Layer 5 of a small transformer language model trained on English Wikipedia (14 layers, counted from 0, width 128).
In attention head 2, each number of a token's query is one row of weights dot the token's vector x plus its bias. The head spreads its attention over the tokens so far by the softmax of query dot key.

Query weights of the head. A number n stands for (n - 500) times 0.00069.
q0 (bias 0.389): 610 394 488 569 557 536 530 471 497 621 651 532 239 392 466 659 510 453 549 386 466 624 563 414 469 374 515 610 477 512 534 639 452 296 334 466 591 653 390 699 432 392 587 245 672 656 476 415 398 293 403 516 412 618 386 694 655 338 447 685 397 460 273 510 461 533 471 566 536 252 547 478 400 497 428 561 659 496 421 656 369 596 632 567 723 302 446 373 509 551 611 552 496 631 514 278 320 528 474 384 503 684 526 344 530 522 299 506 463 442 571 568 461 402 313 491 500 441 552 451 419 619 538 486 531 517 646 338
q1 (bias 0.493): 549 574 285 507 676 552 268 488 496 602 644 313 454 319 544 631 473 420 410 466 536 514 358 527 476 398 522 612 537 374 603 547 405 525 403 472 612 685 390 693 678 407 573 309 642 688 573 442 437 309 385 686 556 677 275 529 687 473 363 684 330 503 217 432 482 620 303 434 584 292 556 455 272 480 442 569 800 654 377 666 517 631 517 559 780 310 507 307 410 485 556 539 385 574 365 165 287 391 750 608 621 514 635 519 639 553 395 651 547 360 460 647 620 316 620 449 587 582 468 379 580 580 642 406 645 534 513 493
q2 (bias -0.318): 390 397 589 599 436 520 572 340 568 460 388 518 607 609 476 404 497 578 583 555 557 403 507 564 498 615 404 419 475 560 531 500 557 488 432 527 549 515 424 249 517 644 488 607 500 404 474 558 654 534 538 372 411 433 710 404 476 557 582 334 530 585 646 475 447 329 631 471 524 561 495 614 577 435 612 507 446 419 550 420 552 512 540 375 304 560 452 610 418 437 425 522 589 477 631 557 619 449 321 550 554 401 516 672 491 467 489 441 492 527 539 326 464 565 484 537 415 494 404 490 638 459 488 612 475 484 383 469
q3 (bias -0.101): 494 433 474 473 435 531 502 525 494 494 494 452 496 452 496 420 566 574 444 529 552 560 509 410 587 381 401 610 498 563 481 500 479 473 352 630 555 598 463 555 560 417 445 458 484 589 519 536 583 465 483 490 656 461 435 427 569 400 563 525 565 502 449 543 570 570 579 633 431 552 435 454 630 525 531 523 418 484 472 447 514 542 537 450 444 311 540 379 533 522 511 454 595 606 574 383 535 508 471 494 544 347 557 544 445 464 567 586 420 485 552 386 494 432 439 569 424 485 574 558 363 486 564 474 439 439 555 536
q4 (bias -0.046): 683 454 590 590 479 639 591 458 542 556 493 354 468 510 500 634 518 336 481 533 451 514 600 466 571 531 534 496 332 476 387 588 518 424 441 527 553 524 396 524 453 471 520 422 468 551 459 465 490 462 491 420 504 528 519 608 552 368 409 516 416 600 522 407 515 473 523 492 459 540 527 485 450 506 544 522 486 489 504 544 412 609 559 505 496 439 531 518 485 533 504 485 502 594 541 500 486 420 512 588 557 482 557 520 498 471 504 577 413 474 531 445 529 512 427 509 478 378 610 527 541 525 532 582 460 578 476 505
q5 (bias 0.387): 559 615 464 642 676 553 319 533 461 503 609 366 384 294 503 760 415 665 447 261 565 514 514 538 577 483 550 462 505 439 495 548 529 444 416 510 637 659 419 608 687 500 672 368 673 561 372 357 330 418 344 536 467 560 430 580 702 481 394 616 352 430 262 434 454 586 478 556 571 380 537 614 454 412 424 574 582 727 433 614 577 679 644 598 604 248 390 416 477 592 591 508 476 602 355 486 390 509 422 473 562 597 558 458 573 488 253 551 587 471 574 521 537 360 477 568 451 443 492 545 466 637 556 429 397 483 401 517
q6 (bias -0.152): 527 530 586 479 409 506 584 537 406 432 413 515 569 566 481 534 597 563 561 514 494 626 554 509 514 438 485 502 440 618 430 447 421 504 494 488 563 447 482 441 487 308 404 506 518 477 574 555 403 548 563 552 521 368 553 595 530 450 520 637 580 566 497 679 580 467 525 535 630 577 502 531 524 493 411 449 344 367 472 481 454 246 469 555 502 596 471 482 502 639 542 479 365 432 644 480 514 536 491 415 375 496 571 414 306 527 604 447 477 625 425 522 461 577 435 610 489 430 422 443 479 437 488 590 533 494 533 440
q7 (bias 0.220): 492 557 372 531 533 486 471 503 536 502 603 451 334 479 548 667 445 576 586 384 542 672 475 470 494 465 522 459 495 547 467 468 404 443 533 371 462 508 621 572 496 419 627 457 536 407 428 386 556 555 468 464 443 536 478 497 455 362 536 554 494 513 406 415 387 608 421 486 548 582 481 523 580 593 493 456 540 495 411 500 608 467 545 601 682 407 472 512 523 533 498 512 488 653 541 472 343 484 632 470 387 466 533 493 473 562 432 531 500 508 465 584 416 570 508 516 456 469 518 500 446 535 555 539 601 452 382 512
q8 (bias 0.367): 593 587 266 617 584 448 404 451 441 587 671 467 300 317 644 666 466 510 601 400 509 595 514 469 511 440 520 514 567 285 473 591 441 408 449 442 610 514 527 663 421 497 737 399 726 577 467 402 481 413 386 595 340 550 446 488 511 377 388 662 275 516 301 346 511 542 458 505 623 370 542 401 402 436 372 520 595 497 461 612 562 443 569 641 760 393 452 431 687 668 535 621 357 676 470 388 326 462 503 435 316 584 557 510 525 524 468 637 573 497 484 688 570 411 515 465 519 464 490 452 495 436 561 552 470 524 389 429
q9 (bias -0.044): 586 558 365 442 389 546 284 474 425 529 436 445 570 507 678 574 570 477 544 404 469 509 580 457 577 443 408 544 374 403 528 346 507 549 438 490 503 580 564 523 540 401 531 316 629 592 486 447 578 503 507 562 694 498 474 330 512 488 507 500 524 595 469 363 417 557 537 534 514 521 428 446 655 570 578 467 516 459 329 490 717 459 547 466 580 334 587 450 479 515 366 467 618 583 500 369 506 484 609 490 449 233 459 599 633 453 740 543 469 400 530 512 425 423 646 472 502 603 460 556 348 510 446 540 474 386 452 580
q10 (bias 0.580): 535 520 391 561 736 464 401 423 508 635 682 417 309 278 569 699 402 488 474 407 600 621 540 456 466 521 596 629 428 540 524 587 446 401 337 403 583 680 451 587 518 395 670 317 621 550 334 380 682 413 264 492 427 549 285 515 562 414 376 636 297 507 213 468 428 550 431 573 596 268 602 347 331 540 300 644 748 639 421 680 544 637 719 584 681 243 436 334 547 534 670 729 439 816 346 341 241 588 633 549 538 536 657 468 568 496 275 674 488 496 555 679 618 265 580 441 388 425 497 506 422 581 591 503 470 651 399 457
q11 (bias -0.456): 409 338 631 451 478 563 611 446 627 329 367 621 566 698 378 342 468 529 680 615 534 539 454 598 531 591 584 423 494 583 525 428 533 503 685 437 492 390 551 242 463 602 421 646 374 317 494 603 370 661 580 342 518 442 737 554 351 450 684 412 599 497 726 643 556 376 482 446 484 696 490 667 534 471 508 299 387 382 562 398 500 382 385 462 335 775 528 734 510 341 258 333 653 272 644 660 658 540 266 541 468 396 329 606 459 553 541 232 460 590 559 436 403 655 457 603 492 606 467 588 559 451 427 527 514 422 528 421
q12 (bias 0.235): 440 532 207 532 503 450 300 620 490 469 576 477 556 429 640 412 407 568 568 394 500 585 341 486 454 433 461 429 486 359 407 454 497 390 628 421 314 506 601 587 480 535 647 487 877 535 294 429 831 514 534 643 644 592 508 232 494 479 520 559 520 571 582 26 471 652 561 497 393 496 419 439 697 614 516 435 525 550 370 520 941 433 379 460 671 319 517 361 571 436 379 529 695 549 341 325 325 500 641 497 478 147 518 757 817 380 699 591 528 468 518 596 494 407 703 432 479 724 378 521 388 274 494 433 577 512 305 618
q13 (bias -0.272): 445 416 629 537 537 486 688 507 507 483 459 624 438 558 414 508 594 529 575 506 493 569 515 570 436 477 440 544 534 548 400 450 431 615 561 483 497 358 471 357 533 563 384 648 340 420 509 617 408 631 583 411 495 362 619 557 421 465 595 432 611 485 553 561 467 439 381 512 433 588 447 449 565 456 385 482 459 416 600 398 320 394 436 583 333 614 463 653 628 463 495 431 497 566 640 508 531 518 495 459 418 543 463 399 305 535 507 573 430 553 545 448 453 661 373 493 471 435 520 470 607 395 532 498 545 552 473 500
q14 (bias 0.177): 535 564 384 413 462 502 325 531 407 548 526 519 445 468 418 539 559 486 473 450 504 627 546 522 517 490 419 553 526 439 674 415 526 564 441 443 449 545 428 590 581 571 608 443 500 571 456 429 414 348 496 616 493 600 387 517 584 496 389 557 412 477 407 553 478 642 483 548 572 546 549 361 440 452 497 531 550 595 502 448 480 629 490 557 520 369 555 334 510 521 527 546 452 548 442 421 368 494 550 538 547 596 489 431 523 545 420 538 527 418 425 571 538 387 558 516 600 484 474 408 438 619 575 504 521 452 712 490
q15 (bias 0.403): 602 446 440 520 618 370 485 552 412 637 620 527 313 356 402 676 484 464 462 420 509 608 639 538 638 439 571 568 528 588 514 577 466 415 308 406 507 527 399 652 639 459 591 286 478 517 545 400 516 421 387 491 490 449 405 711 641 353 434 659 316 519 258 581 512 672 407 481 583 410 551 494 338 484 347 657 682 629 500 626 374 572 624 620 677 315 470 294 576 610 607 618 375 632 514 366 315 515 450 406 483 677 580 308 380 568 326 574 510 488 495 572 451 416 560 409 532 453 571 444 401 587 604 495 533 563 638 543
q16 (bias -0.198): 503 512 664 459 512 494 722 531 426 551 462 522 412 568 555 436 532 457 537 606 465 616 477 528 541 451 537 454 507 515 384 552 462 450 418 524 656 476 508 412 518 487 565 480 388 442 594 522 377 404 517 364 457 334 541 556 550 426 373 518 496 492 514 695 532 341 463 459 565 522 607 577 480 510 414 515 448 495 576 427 298 502 592 461 346 614 543 526 593 547 574 467 492 455 607 518 575 640 389 386 485 682 360 370 268 470 507 447 505 561 463 569 515 598 444 380 523 451 508 491 435 385 600 533 373 502 636 530
q17 (bias -0.047): 537 470 449 522 369 552 339 494 492 566 520 407 488 439 629 484 489 580 540 509 482 426 496 369 594 409 427 576 421 448 487 472 439 562 512 498 378 458 610 512 447 508 479 496 542 474 479 462 575 494 469 475 498 504 525 427 394 632 605 440 681 601 511 428 387 428 586 435 537 457 541 374 532 522 403 492 546 393 382 349 653 459 465 490 519 421 541 436 454 377 518 563 661 630 472 613 472 464 528 582 416 313 502 617 547 582 567 484 524 450 610 443 582 411 541 498 533 532 507 457 504 547 502 536 626 526 539 470
q18 (bias -0.425): 523 289 604 535 541 458 636 574 495 410 297 540 527 639 631 448 514 418 618 635 433 495 485 433 575 643 464 446 401 543 505 492 563 531 612 551 442 379 510 309 477 548 408 595 443 369 488 472 521 436 596 471 486 393 696 416 339 623 426 385 640 461 654 504 495 374 538 479 485 570 470 637 601 460 551 624 339 424 492 424 279 475 468 487 271 550 556 674 526 460 477 532 612 351 611 702 688 552 407 476 456 505 476 523 433 560 494 350 447 467 615 450 500 639 451 608 513 485 592 488 566 503 439 433 365 457 475 510
q19 (bias -0.154): 477 595 391 603 283 513 398 525 392 484 433 507 635 614 665 567 515 521 507 520 510 507 563 508 536 516 519 469 492 448 441 397 542 557 549 468 503 448 552 519 476 449 559 543 637 572 427 512 631 643 539 451 563 498 441 307 505 391 519 445 532 565 617 382 512 424 610 534 408 535 367 394 634 628 579 495 509 351 427 488 772 365 589 543 490 547 429 554 571 404 427 411 528 591 478 275 518 440 513 522 541 122 482 718 603 385 545 463 471 431 507 399 500 558 637 474 469 645 423 536 404 402 371 566 427 449 235 591
q20 (bias -0.327): 482 395 634 382 368 529 531 614 398 430 403 569 629 575 516 396 503 560 565 609 435 483 500 441 523 537 595 485 496 419 445 508 495 418 608 506 500 385 495 389 452 453 429 579 339 488 548 609 543 599 677 405 483 447 664 534 399 439 569 347 630 618 691 547 569 405 471 606 360 674 361 539 595 434 515 357 435 356 561 500 536 429 548 516 348 728 436 547 389 412 399 409 500 460 602 616 612 478 405 480 564 428 391 579 414 437 647 476 495 473 572 376 442 629 484 540 529 506 585 447 605 429 422 542 469 519 446 510
q21 (bias 0.105): 508 589 453 497 432 505 519 515 489 470 507 560 489 548 461 434 525 517 464 508 549 458 486 465 508 487 558 514 538 409 454 530 526 441 511 471 518 472 467 474 500 449 535 472 497 518 507 533 534 458 521 509 625 543 484 462 517 576 560 501 481 495 465 466 532 549 516 489 423 489 568 565 502 531 510 572 575 620 530 472 500 587 425 501 539 353 509 477 514 490 521 409 503 530 430 480 470 408 518 473 488 492 521 434 585 547 545 492 505 384 495 391 477 449 504 557 539 525 485 514 496 549 523 387 461 521 634 525
q22 (bias 0.359): 529 503 361 555 557 460 322 328 612 513 568 394 368 483 515 597 482 509 397 456 503 575 530 473 396 419 321 622 450 481 561 506 476 486 398 491 434 511 389 684 399 475 540 550 612 598 422 577 612 413 508 526 559 732 434 410 503 506 457 612 375 505 412 232 497 622 538 523 430 368 455 286 500 460 555 503 642 513 486 426 639 734 537 471 700 317 489 431 481 538 466 614 546 721 318 432 322 430 662 585 479 430 591 603 634 640 280 608 451 384 448 554 635 328 454 597 489 544 495 580 517 641 574 410 566 547 490 516
q23 (bias -0.525): 467 416 698 505 381 493 622 544 472 438 390 663 573 673 482 400 524 494 497 614 483 454 551 536 474 549 475 436 481 599 398 407 562 599 647 647 516 328 469 355 444 527 336 580 324 343 519 624 504 571 728 375 460 463 652 504 516 573 548 415 599 443 694 619 538 430 491 545 527 675 428 414 680 555 548 508 348 444 631 421 289 389 312 471 278 697 546 608 486 483 457 404 546 453 652 607 712 494 435 472 432 511 363 461 404 506 608 318 413 596 485 376 454 722 415 561 546 456 550 441 546 407 442 547 474 503 553 524
q24 (bias -0.094): 448 531 420 485 353 372 344 564 556 565 503 513 676 597 665 386 497 474 487 531 458 407 449 410 471 498 464 448 560 393 514 299 435 534 482 326 395 461 698 457 383 530 402 559 601 391 361 513 691 564 562 458 617 589 503 367 415 495 482 464 571 485 603 251 515 465 584 470 412 593 465 548 669 654 599 482 483 503 524 495 857 404 614 452 566 495 516 552 359 412 429 518 689 488 428 394 520 466 426 550 500 255 469 709 743 514 693 475 506 420 560 371 503 503 708 464 408 661 380 562 541 440 345 523 571 483 382 497
q25 (bias -0.123): 612 445 671 362 471 406 530 701 516 362 474 544 595 507 502 475 566 329 487 539 453 476 472 514 425 681 493 595 472 542 490 505 461 460 557 444 474 484 475 428 469 428 318 533 465 470 481 551 491 479 568 548 490 437 566 527 324 535 448 488 550 437 571 534 673 569 516 534 392 503 487 662 555 566 632 641 429 529 411 550 331 409 436 524 407 559 470 568 423 452 493 555 484 423 575 487 563 462 394 366 515 504 523 516 588 467 559 337 410 544 560 505 457 512 460 438 379 540 564 557 486 465 472 422 505 498 511 639
q26 (bias 0.430): 550 548 504 512 607 527 515 488 576 594 620 427 336 386 370 690 544 474 456 470 542 620 448 615 608 475 592 644 563 401 492 669 385 479 293 507 602 630 383 544 601 433 665 277 514 526 616 386 361 456 392 506 438 446 272 707 620 393 446 628 334 578 316 637 488 454 407 447 617 483 639 608 281 549 263 500 599 594 451 635 345 639 650 594 566 348 463 371 482 472 681 497 354 646 438 510 322 482 550 476 475 654 503 183 467 363 342 640 568 389 475 635 574 363 440 420 510 440 563 472 399 609 573 545 563 494 610 503
q27 (bias -0.376): 493 393 774 438 430 605 622 531 343 471 427 593 469 531 368 470 589 487 405 687 428 361 626 487 615 601 596 494 526 613 489 594 538 596 447 675 671 494 415 503 461 538 308 580 270 532 736 604 319 410 537 448 337 287 571 739 521 506 515 519 528 492 484 788 574 439 632 611 491 544 460 488 372 493 456 482 324 507 611 415 158 488 523 510 317 596 565 614 500 457 566 348 412 338 717 605 692 467 328 377 449 750 422 284 245 516 587 390 555 536 411 433 477 609 355 524 552 327 564 495 600 547 460 564 356 492 701 535
q28 (bias -0.415): 461 352 755 490 574 568 813 445 468 350 283 745 429 622 371 450 555 508 514 625 535 467 500 574 465 539 590 387 576 650 487 574 507 617 642 622 696 407 458 384 431 500 410 688 315 473 556 688 270 607 691 394 344 336 598 690 370 511 496 460 595 354 596 766 547 339 518 665 423 620 619 622 411 477 521 396 325 394 574 490 91 399 418 536 294 762 482 651 449 521 557 301 447 317 733 613 667 483 358 475 392 746 385 343 288 569 400 304 504 616 545 462 450 659 180 596 560 438 555 484 536 638 487 549 437 468 652 392
q29 (bias -0.181): 530 384 565 463 424 441 513 560 477 530 432 484 573 557 541 438 507 466 511 543 451 591 567 600 490 430 480 456 461 550 361 353 481 447 587 473 497 469 591 396 390 453 552 555 444 397 409 550 588 646 580 392 561 504 593 408 487 346 502 553 599 556 622 432 502 444 514 558 449 604 445 639 675 577 568 354 358 425 414 455 495 474 607 520 385 595 423 607 587 557 437 457 402 502 567 418 531 535 514 466 558 368 482 542 533 424 617 430 423 618 478 395 483 604 514 399 391 582 482 439 440 477 466 531 545 461 298 625
q30 (bias 0.149): 460 536 566 569 447 528 599 465 529 653 566 540 338 508 385 544 470 566 407 495 500 528 505 430 461 322 435 544 540 443 576 610 492 479 344 566 636 518 392 690 463 467 500 399 452 589 653 631 340 520 532 540 419 577 367 675 660 453 532 569 431 409 335 607 428 548 467 460 553 430 595 419 369 414 455 578 583 457 679 479 302 627 560 466 659 452 492 398 521 656 520 514 344 599 518 421 427 555 594 468 532 616 510 285 429 544 286 643 559 503 369 547 508 371 401 513 579 336 533 360 477 629 577 577 604 648 665 508
q31 (bias 0.365): 498 558 313 518 475 474 329 360 544 533 498 424 562 402 572 520 502 488 422 414 574 463 474 544 441 563 559 578 414 465 547 393 483 498 372 438 436 639 519 622 491 436 513 496 538 447 457 516 716 524 412 551 597 532 380 349 551 510 479 569 367 644 417 331 529 631 566 536 480 412 485 411 518 507 442 514 709 548 475 552 767 616 564 480 558 412 488 458 404 421 456 522 500 586 356 351 400 502 595 562 566 283 563 599 633 446 550 582 468 407 523 445 596 404 660 466 424 548 436 488 437 509 485 546 502 609 411 471

Each question shows a short text with each token's key, already scaled and adjusted for position as the last token sees it. A number n stands for (n - 500) times 0.0029.

Then comes the last token's vector x. A number n stands for (n - 500) times 0.021.

0 " was": 138 102 848 532 574 179 769 295 158 400 100 855 274 845 163 110 769 480 844 630 822 348 150 851 658 721 122 793 869 783 224 179
1 " assigned": 118 45 891 522 612 135 740 264 108 432 57 904 246 854 144 74 784 511 904 651 865 318 109 906 672 718 55 844 893 811 221 125
2 " to": 131 46 875 505 591 130 776 262 127 429 48 899 247 855 144 73 770 488 884 677 865 310 116 906 681 725 77 853 891 820 232 122
3 " Tra": 127 57 876 544 606 129 759 244 114 433 61 900 266 857 160 81 767 486 882 638 852 323 130 905 653 714 71 854 898 812 234 129
4 "vis": 120 37 897 508 607 121 735 219 102 413 48 908 251 843 156 69 774 501 920 640 856 318 117 924 673 722 20 865 907 793 220 118
x: 518 511 542 498 482 518 601 505 508 497 524 527 454 520 536 502 515 446 439 470 455 496 498 474 461 486 485 513 523 525 500 621 504 530 474 529 539 490 538 505 483 490 488 525 421 533 492 538 451 508 495 530 465 505 499 585 497 452 485 527 477 491 462 660 527 485 471 476 548 477 494 555 479 468 460 468 491 471 510 489 49 491 502 504 530 530 519 417 515 536 541 491 470 511 492 512 550 561 484 502 496 749 473 274 428 527 509 532 539 506 455 550 512 484 405 538 511 458 466 494 535 531 477 485 480 507 515 513
Which token does the last token look at most, and with what share of its attention? 3 " Tra", with about 30%

0 " Are": 140 101 849 536 578 176 769 294 152 401 102 855 274 841 169 109 769 488 839 631 822 349 150 854 662 721 126 798 865 787 223 183
1 "n": 134 49 876 521 592 112 749 231 117 432 60 908 281 847 142 78 759 507 907 669 873 322 128 909 673 713 46 855 898 805 229 128
2 "’": 133 44 877 541 614 130 760 231 121 416 55 904 271 832 148 73 791 490 879 665 857 308 107 909 679 701 53 856 887 816 222 127
3 "t": 130 40 890 538 583 118 745 225 108 426 39 908 273 842 128 73 768 491 910 665 882 333 107 927 680 724 36 856 903 811 235 120
4 " There": 126 62 879 557 608 123 750 220 94 403 65 896 240 846 174 81 780 506 870 665 856 305 122 900 684 713 81 847 878 803 226 151
x: 523 515 576 503 480 471 547 515 482 480 559 513 478 538 533 511 511 471 481 522 526 483 533 502 517 466 482 476 503 487 507 571 491 489 492 561 525 472 535 477 460 509 496 524 438 519 520 494 450 504 465 524 481 459 519 643 485 500 491 462 461 464 448 672 458 466 507 501 522 486 545 528 501 481 441 463 530 500 490 488 112 487 508 525 545 500 476 487 434 599 485 465 456 512 535 556 543 554 508 467 457 762 539 268 386 493 489 499 534 504 515 472 546 469 434 539 513 455 495 540 493 551 526 464 487 509 520 478
Which token does the last token look at most, and with what share of its attention? 4 " There", with about 30%

0 "s": 140 101 848 538 578 178 766 291 153 401 100 854 275 840 164 109 770 486 844 624 824 351 152 856 657 720 119 799 869 782 226 179
1 ".": 113 63 875 501 588 142 747 246 123 426 53 892 276 837 163 86 783 496 879 643 826 346 131 895 674 706 81 845 866 788 234 118
2 "\n\n": 111 48 875 489 585 129 748 244 133 399 70 895 255 865 144 77 780 497 895 634 863 308 124 901 668 700 64 855 895 802 230 116
3 "D": 132 50 876 554 589 141 768 224 118 424 56 912 266 855 164 87 778 488 893 652 865 334 121 919 656 692 44 860 903 793 228 134
4 "uck": 116 42 876 512 595 125 748 228 119 416 48 898 236 836 164 80 772 496 908 646 849 332 123 924 664 720 39 864 891 792 232 132
x: 495 507 600 500 491 502 609 548 528 517 587 469 418 485 513 484 477 465 471 509 487 518 506 495 481 505 518 472 532 531 521 576 465 511 509 547 513 515 538 490 459 509 452 487 437 527 461 537 452 497 450 493 454 455 511 596 467 490 500 553 527 458 445 696 525 477 476 506 510 470 497 516 494 490 446 486 525 445 502 505 98 493 523 497 516 538 545 426 518 542 516 514 510 518 497 512 508 561 514 499 493 720 484 260 412 533 485 504 533 483 517 539 535 515 394 534 490 443 473 488 521 496 479 506 462 491 533 479
Which token does the last token look at most, and with what share of its attention? 2 "\n\n", with about 40%

0 " park": 136 96 851 532 582 178 761 284 152 401 99 857 271 843 171 104 776 481 848 626 823 347 147 858 659 722 117 800 870 789 220 178
1 ".": 115 65 873 501 585 146 748 246 127 425 55 889 279 838 165 88 786 494 877 642 822 347 131 894 673 706 83 845 865 789 237 117
2 "\n\n": 110 47 874 489 583 131 749 244 135 400 70 893 255 866 145 78 784 496 894 634 861 309 122 901 669 701 64 856 895 801 230 115
3 "As": 138 64 887 544 594 134 771 244 110 407 63 903 245 845 163 78 765 486 887 662 851 319 121 909 675 707 60 856 911 793 239 122
4 " of": 119 48 866 485 608 127 769 257 126 396 49 891 244 853 135 67 780 482 895 672 874 310 102 918 669 725 60 854 896 804 231 113
x: 501 497 581 479 511 511 561 497 513 518 561 495 431 477 513 576 532 463 483 529 517 520 519 489 513 484 479 504 490 512 506 567 476 508 467 542 487 545 525 482 503 508 491 538 458 533 498 483 493 499 518 465 442 447 491 626 476 490 494 550 482 496 470 708 455 511 497 501 496 477 492 508 529 519 409 504 483 494 483 466 54 507 509 485 516 486 514 455 524 520 567 501 516 491 506 569 532 508 498 466 474 739 532 293 434 530 485 476 487 476 552 503 494 471 421 547 425 431 503 499 530 485 492 512 515 487 555 468
Which token does the last token look at most, and with what share of its attention? 2 "\n\n", with about 30%

0 "ume": 141 112 843 535 571 185 756 289 158 404 105 844 284 832 176 113 761 491 836 623 813 356 160 849 660 717 126 788 858 778 228 192
1 "nt": 130 45 894 536 590 125 757 228 119 418 68 891 263 837 145 81 776 525 902 663 864 317 116 914 681 705 39 851 882 797 228 147
2 "aries": 128 44 889 522 594 131 757 246 103 430 53 901 254 845 145 68 781 499 891 649 853 313 114 910 689 697 45 852 892 789 229 127
3 " running": 132 55 872 527 607 129 724 248 111 434 64 902 248 841 149 77 783 503 892 641 857 309 120 901 670 711 70 836 891 797 230 132
4 " 60": 127 51 869 554 621 139 749 229 111 440 46 894 247 851 167 79 786 486 879 656 859 327 119 908 674 700 58 849 884 799 252 123
x: 518 505 563 476 503 523 528 501 500 453 539 485 439 506 557 501 524 471 457 510 523 491 516 518 537 484 519 512 547 477 488 600 488 552 493 534 517 491 517 501 501 515 519 550 451 538 474 479 473 497 444 515 458 488 480 609 519 459 509 571 451 474 460 700 532 494 515 517 505 488 528 501 479 521 413 489 494 473 514 496 56 533 499 517 483 506 513 491 492 541 467 471 504 497 523 515 570 513 495 518 490 735 499 274 440 519 477 469 567 496 510 521 526 501 410 486 443 445 513 520 528 481 497 461 462 453 519 450
Which two tokens does the last token look at most, in order? 4 " 60", 3 " running"

0 " administration": 136 98 850 534 582 175 761 291 152 398 98 857 271 843 165 106 776 479 842 631 826 346 150 852 662 719 119 799 869 789 222 181
1 " section": 119 41 897 538 600 135 769 246 104 432 45 918 253 855 150 69 784 490 905 669 862 327 117 914 677 699 45 855 897 802 218 126
2 ",": 139 52 870 493 589 133 763 248 132 417 56 904 277 851 148 89 788 494 908 657 864 318 108 903 677 715 56 844 894 797 223 105
3 " and": 141 49 880 509 576 135 760 250 126 404 49 906 266 857 148 81 784 494 897 669 868 311 104 906 671 724 61 859 907 810 219 112
4 " later": 141 49 885 524 599 138 736 261 111 424 55 898 251 860 154 91 777 475 905 669 867 305 125 910 679 708 66 861 905 808 240 109
x: 526 550 589 515 489 567 581 485 489 535 560 443 432 553 512 557 479 431 519 484 488 492 509 516 487 491 492 509 523 490 481 589 455 527 496 526 477 520 480 495 502 485 481 487 461 547 533 516 509 485 503 482 439 522 468 614 538 481 467 495 499 495 427 661 487 495 496 499 531 490 481 462 470 484 439 467 482 456 499 500 104 474 542 514 506 528 515 480 504 568 528 459 468 510 532 543 560 515 484 462 474 714 547 239 428 503 505 534 515 486 546 502 470 511 419 514 506 418 509 485 537 553 547 493 468 454 523 492
Which token does the last token look at most? 4 " later"

0 " Academy": 140 103 848 535 580 175 764 289 156 399 100 858 274 841 170 109 773 480 845 629 822 350 155 850 655 714 121 797 871 784 225 177
1 " at": 130 61 856 517 591 134 770 259 143 419 74 891 233 838 161 82 764 496 889 668 853 323 135 886 690 717 78 836 876 791 236 127
2 " Gun": 120 51 871 558 614 130 754 227 118 424 58 905 250 842 170 73 777 472 888 656 856 321 125 904 671 722 54 851 889 794 231 130
3 "ter": 118 37 883 523 605 117 752 228 112 409 41 902 257 842 145 69 793 506 897 650 865 322 125 926 679 709 31 876 897 799 246 113
4 " Air": 113 58 880 546 605 114 760 207 105 422 42 903 245 850 165 68 795 484 909 656 857 311 116 921 659 728 47 858 900 815 235 112
x: 504 466 560 481 466 505 533 501 513 463 557 507 434 503 507 488 497 475 460 498 516 489 491 542 498 484 526 484 540 522 504 624 482 533 460 520 538 448 512 473 510 517 475 472 451 525 470 487 492 503 468 535 469 500 494 599 484 498 508 536 440 500 456 652 533 483 516 493 505 481 533 505 489 481 452 488 488 506 539 475 23 530 502 481 512 544 546 452 467 547 552 509 486 485 508 528 549 534 484 501 438 750 491 294 420 543 485 497 553 493 548 510 495 520 451 518 507 428 498 551 527 528 499 479 465 515 529 465
Which token does the last token look at most, and with what share of its attention? 4 " Air", with about 40%

0 " the": 138 95 848 531 582 176 770 292 156 394 98 860 270 847 160 108 773 483 846 631 830 347 146 858 660 722 119 801 873 791 224 173
1 " name": 120 49 898 523 603 129 750 249 115 430 52 902 246 846 147 66 793 476 911 662 863 314 113 913 670 700 56 844 895 812 222 132
2 " \"": 119 51 884 507 573 125 763 257 123 410 62 902 259 854 143 80 794 476 872 638 864 329 114 908 678 699 67 850 896 808 233 132
3 "the": 119 44 887 533 607 125 750 230 100 399 44 902 250 847 141 72 764 489 891 657 874 319 117 920 684 706 44 863 902 817 235 117
4 " Dream": 121 64 868 576 611 132 772 216 115 423 53 895 248 840 163 77 798 485 895 663 863 307 115 925 662 710 61 859 889 818 228 132
x: 506 477 577 489 475 516 552 481 526 539 578 512 454 542 477 492 466 475 478 539 497 459 491 547 495 482 531 449 530 513 540 594 515 503 495 519 508 510 492 485 473 519 475 493 449 553 449 525 487 529 475 537 471 448 495 616 474 490 513 504 466 474 470 667 480 474 522 491 517 467 536 529 468 449 437 494 466 499 533 507 85 480 483 495 511 503 519 443 474 579 525 508 482 510 539 537 552 534 498 469 439 752 543 256 433 504 494 507 524 479 561 513 496 512 466 511 510 444 487 547 484 522 501 467 443 494 543 488
Which token does the last token look at most, and with what share of its attention? 2 " \"", with about 30%

0 " Week": 139 106 848 541 582 182 764 285 155 407 100 853 275 840 176 111 772 486 839 627 818 353 155 854 661 719 125 797 863 782 225 183
1 ".": 115 67 872 498 591 145 742 247 128 428 56 890 282 834 166 88 784 496 876 642 822 346 133 891 673 706 86 843 861 786 235 121
2 "\"": 128 49 881 512 596 143 750 239 127 419 61 910 263 844 158 80 791 481 892 643 842 319 131 909 680 698 56 851 888 787 227 114
3 "\n\n": 116 53 874 485 592 134 747 244 136 396 75 894 253 868 146 81 786 493 891 631 857 306 126 898 665 699 73 858 894 796 231 115
4 "Star": 130 55 874 545 607 137 753 220 108 416 58 898 250 837 175 82 785 504 898 640 850 300 121 927 650 709 59 849 892 797 233 124
x: 507 515 558 484 468 512 576 486 530 467 558 497 468 521 486 482 461 441 470 544 478 509 518 544 496 467 508 478 535 493 536 630 460 499 480 541 515 527 541 516 469 529 439 498 468 545 459 534 484 519 480 510 464 472 485 587 483 493 498 527 470 508 499 709 484 476 482 491 470 472 554 550 458 450 479 504 470 516 516 512 103 498 519 496 520 521 517 419 483 580 520 490 484 505 543 552 537 541 479 463 462 709 516 255 418 530 474 525 539 501 493 518 522 532 444 488 519 417 466 523 505 521 467 503 437 480 534 468
Which two tokens does the last token look at most, in order? 3 "\n\n", 4 "Star"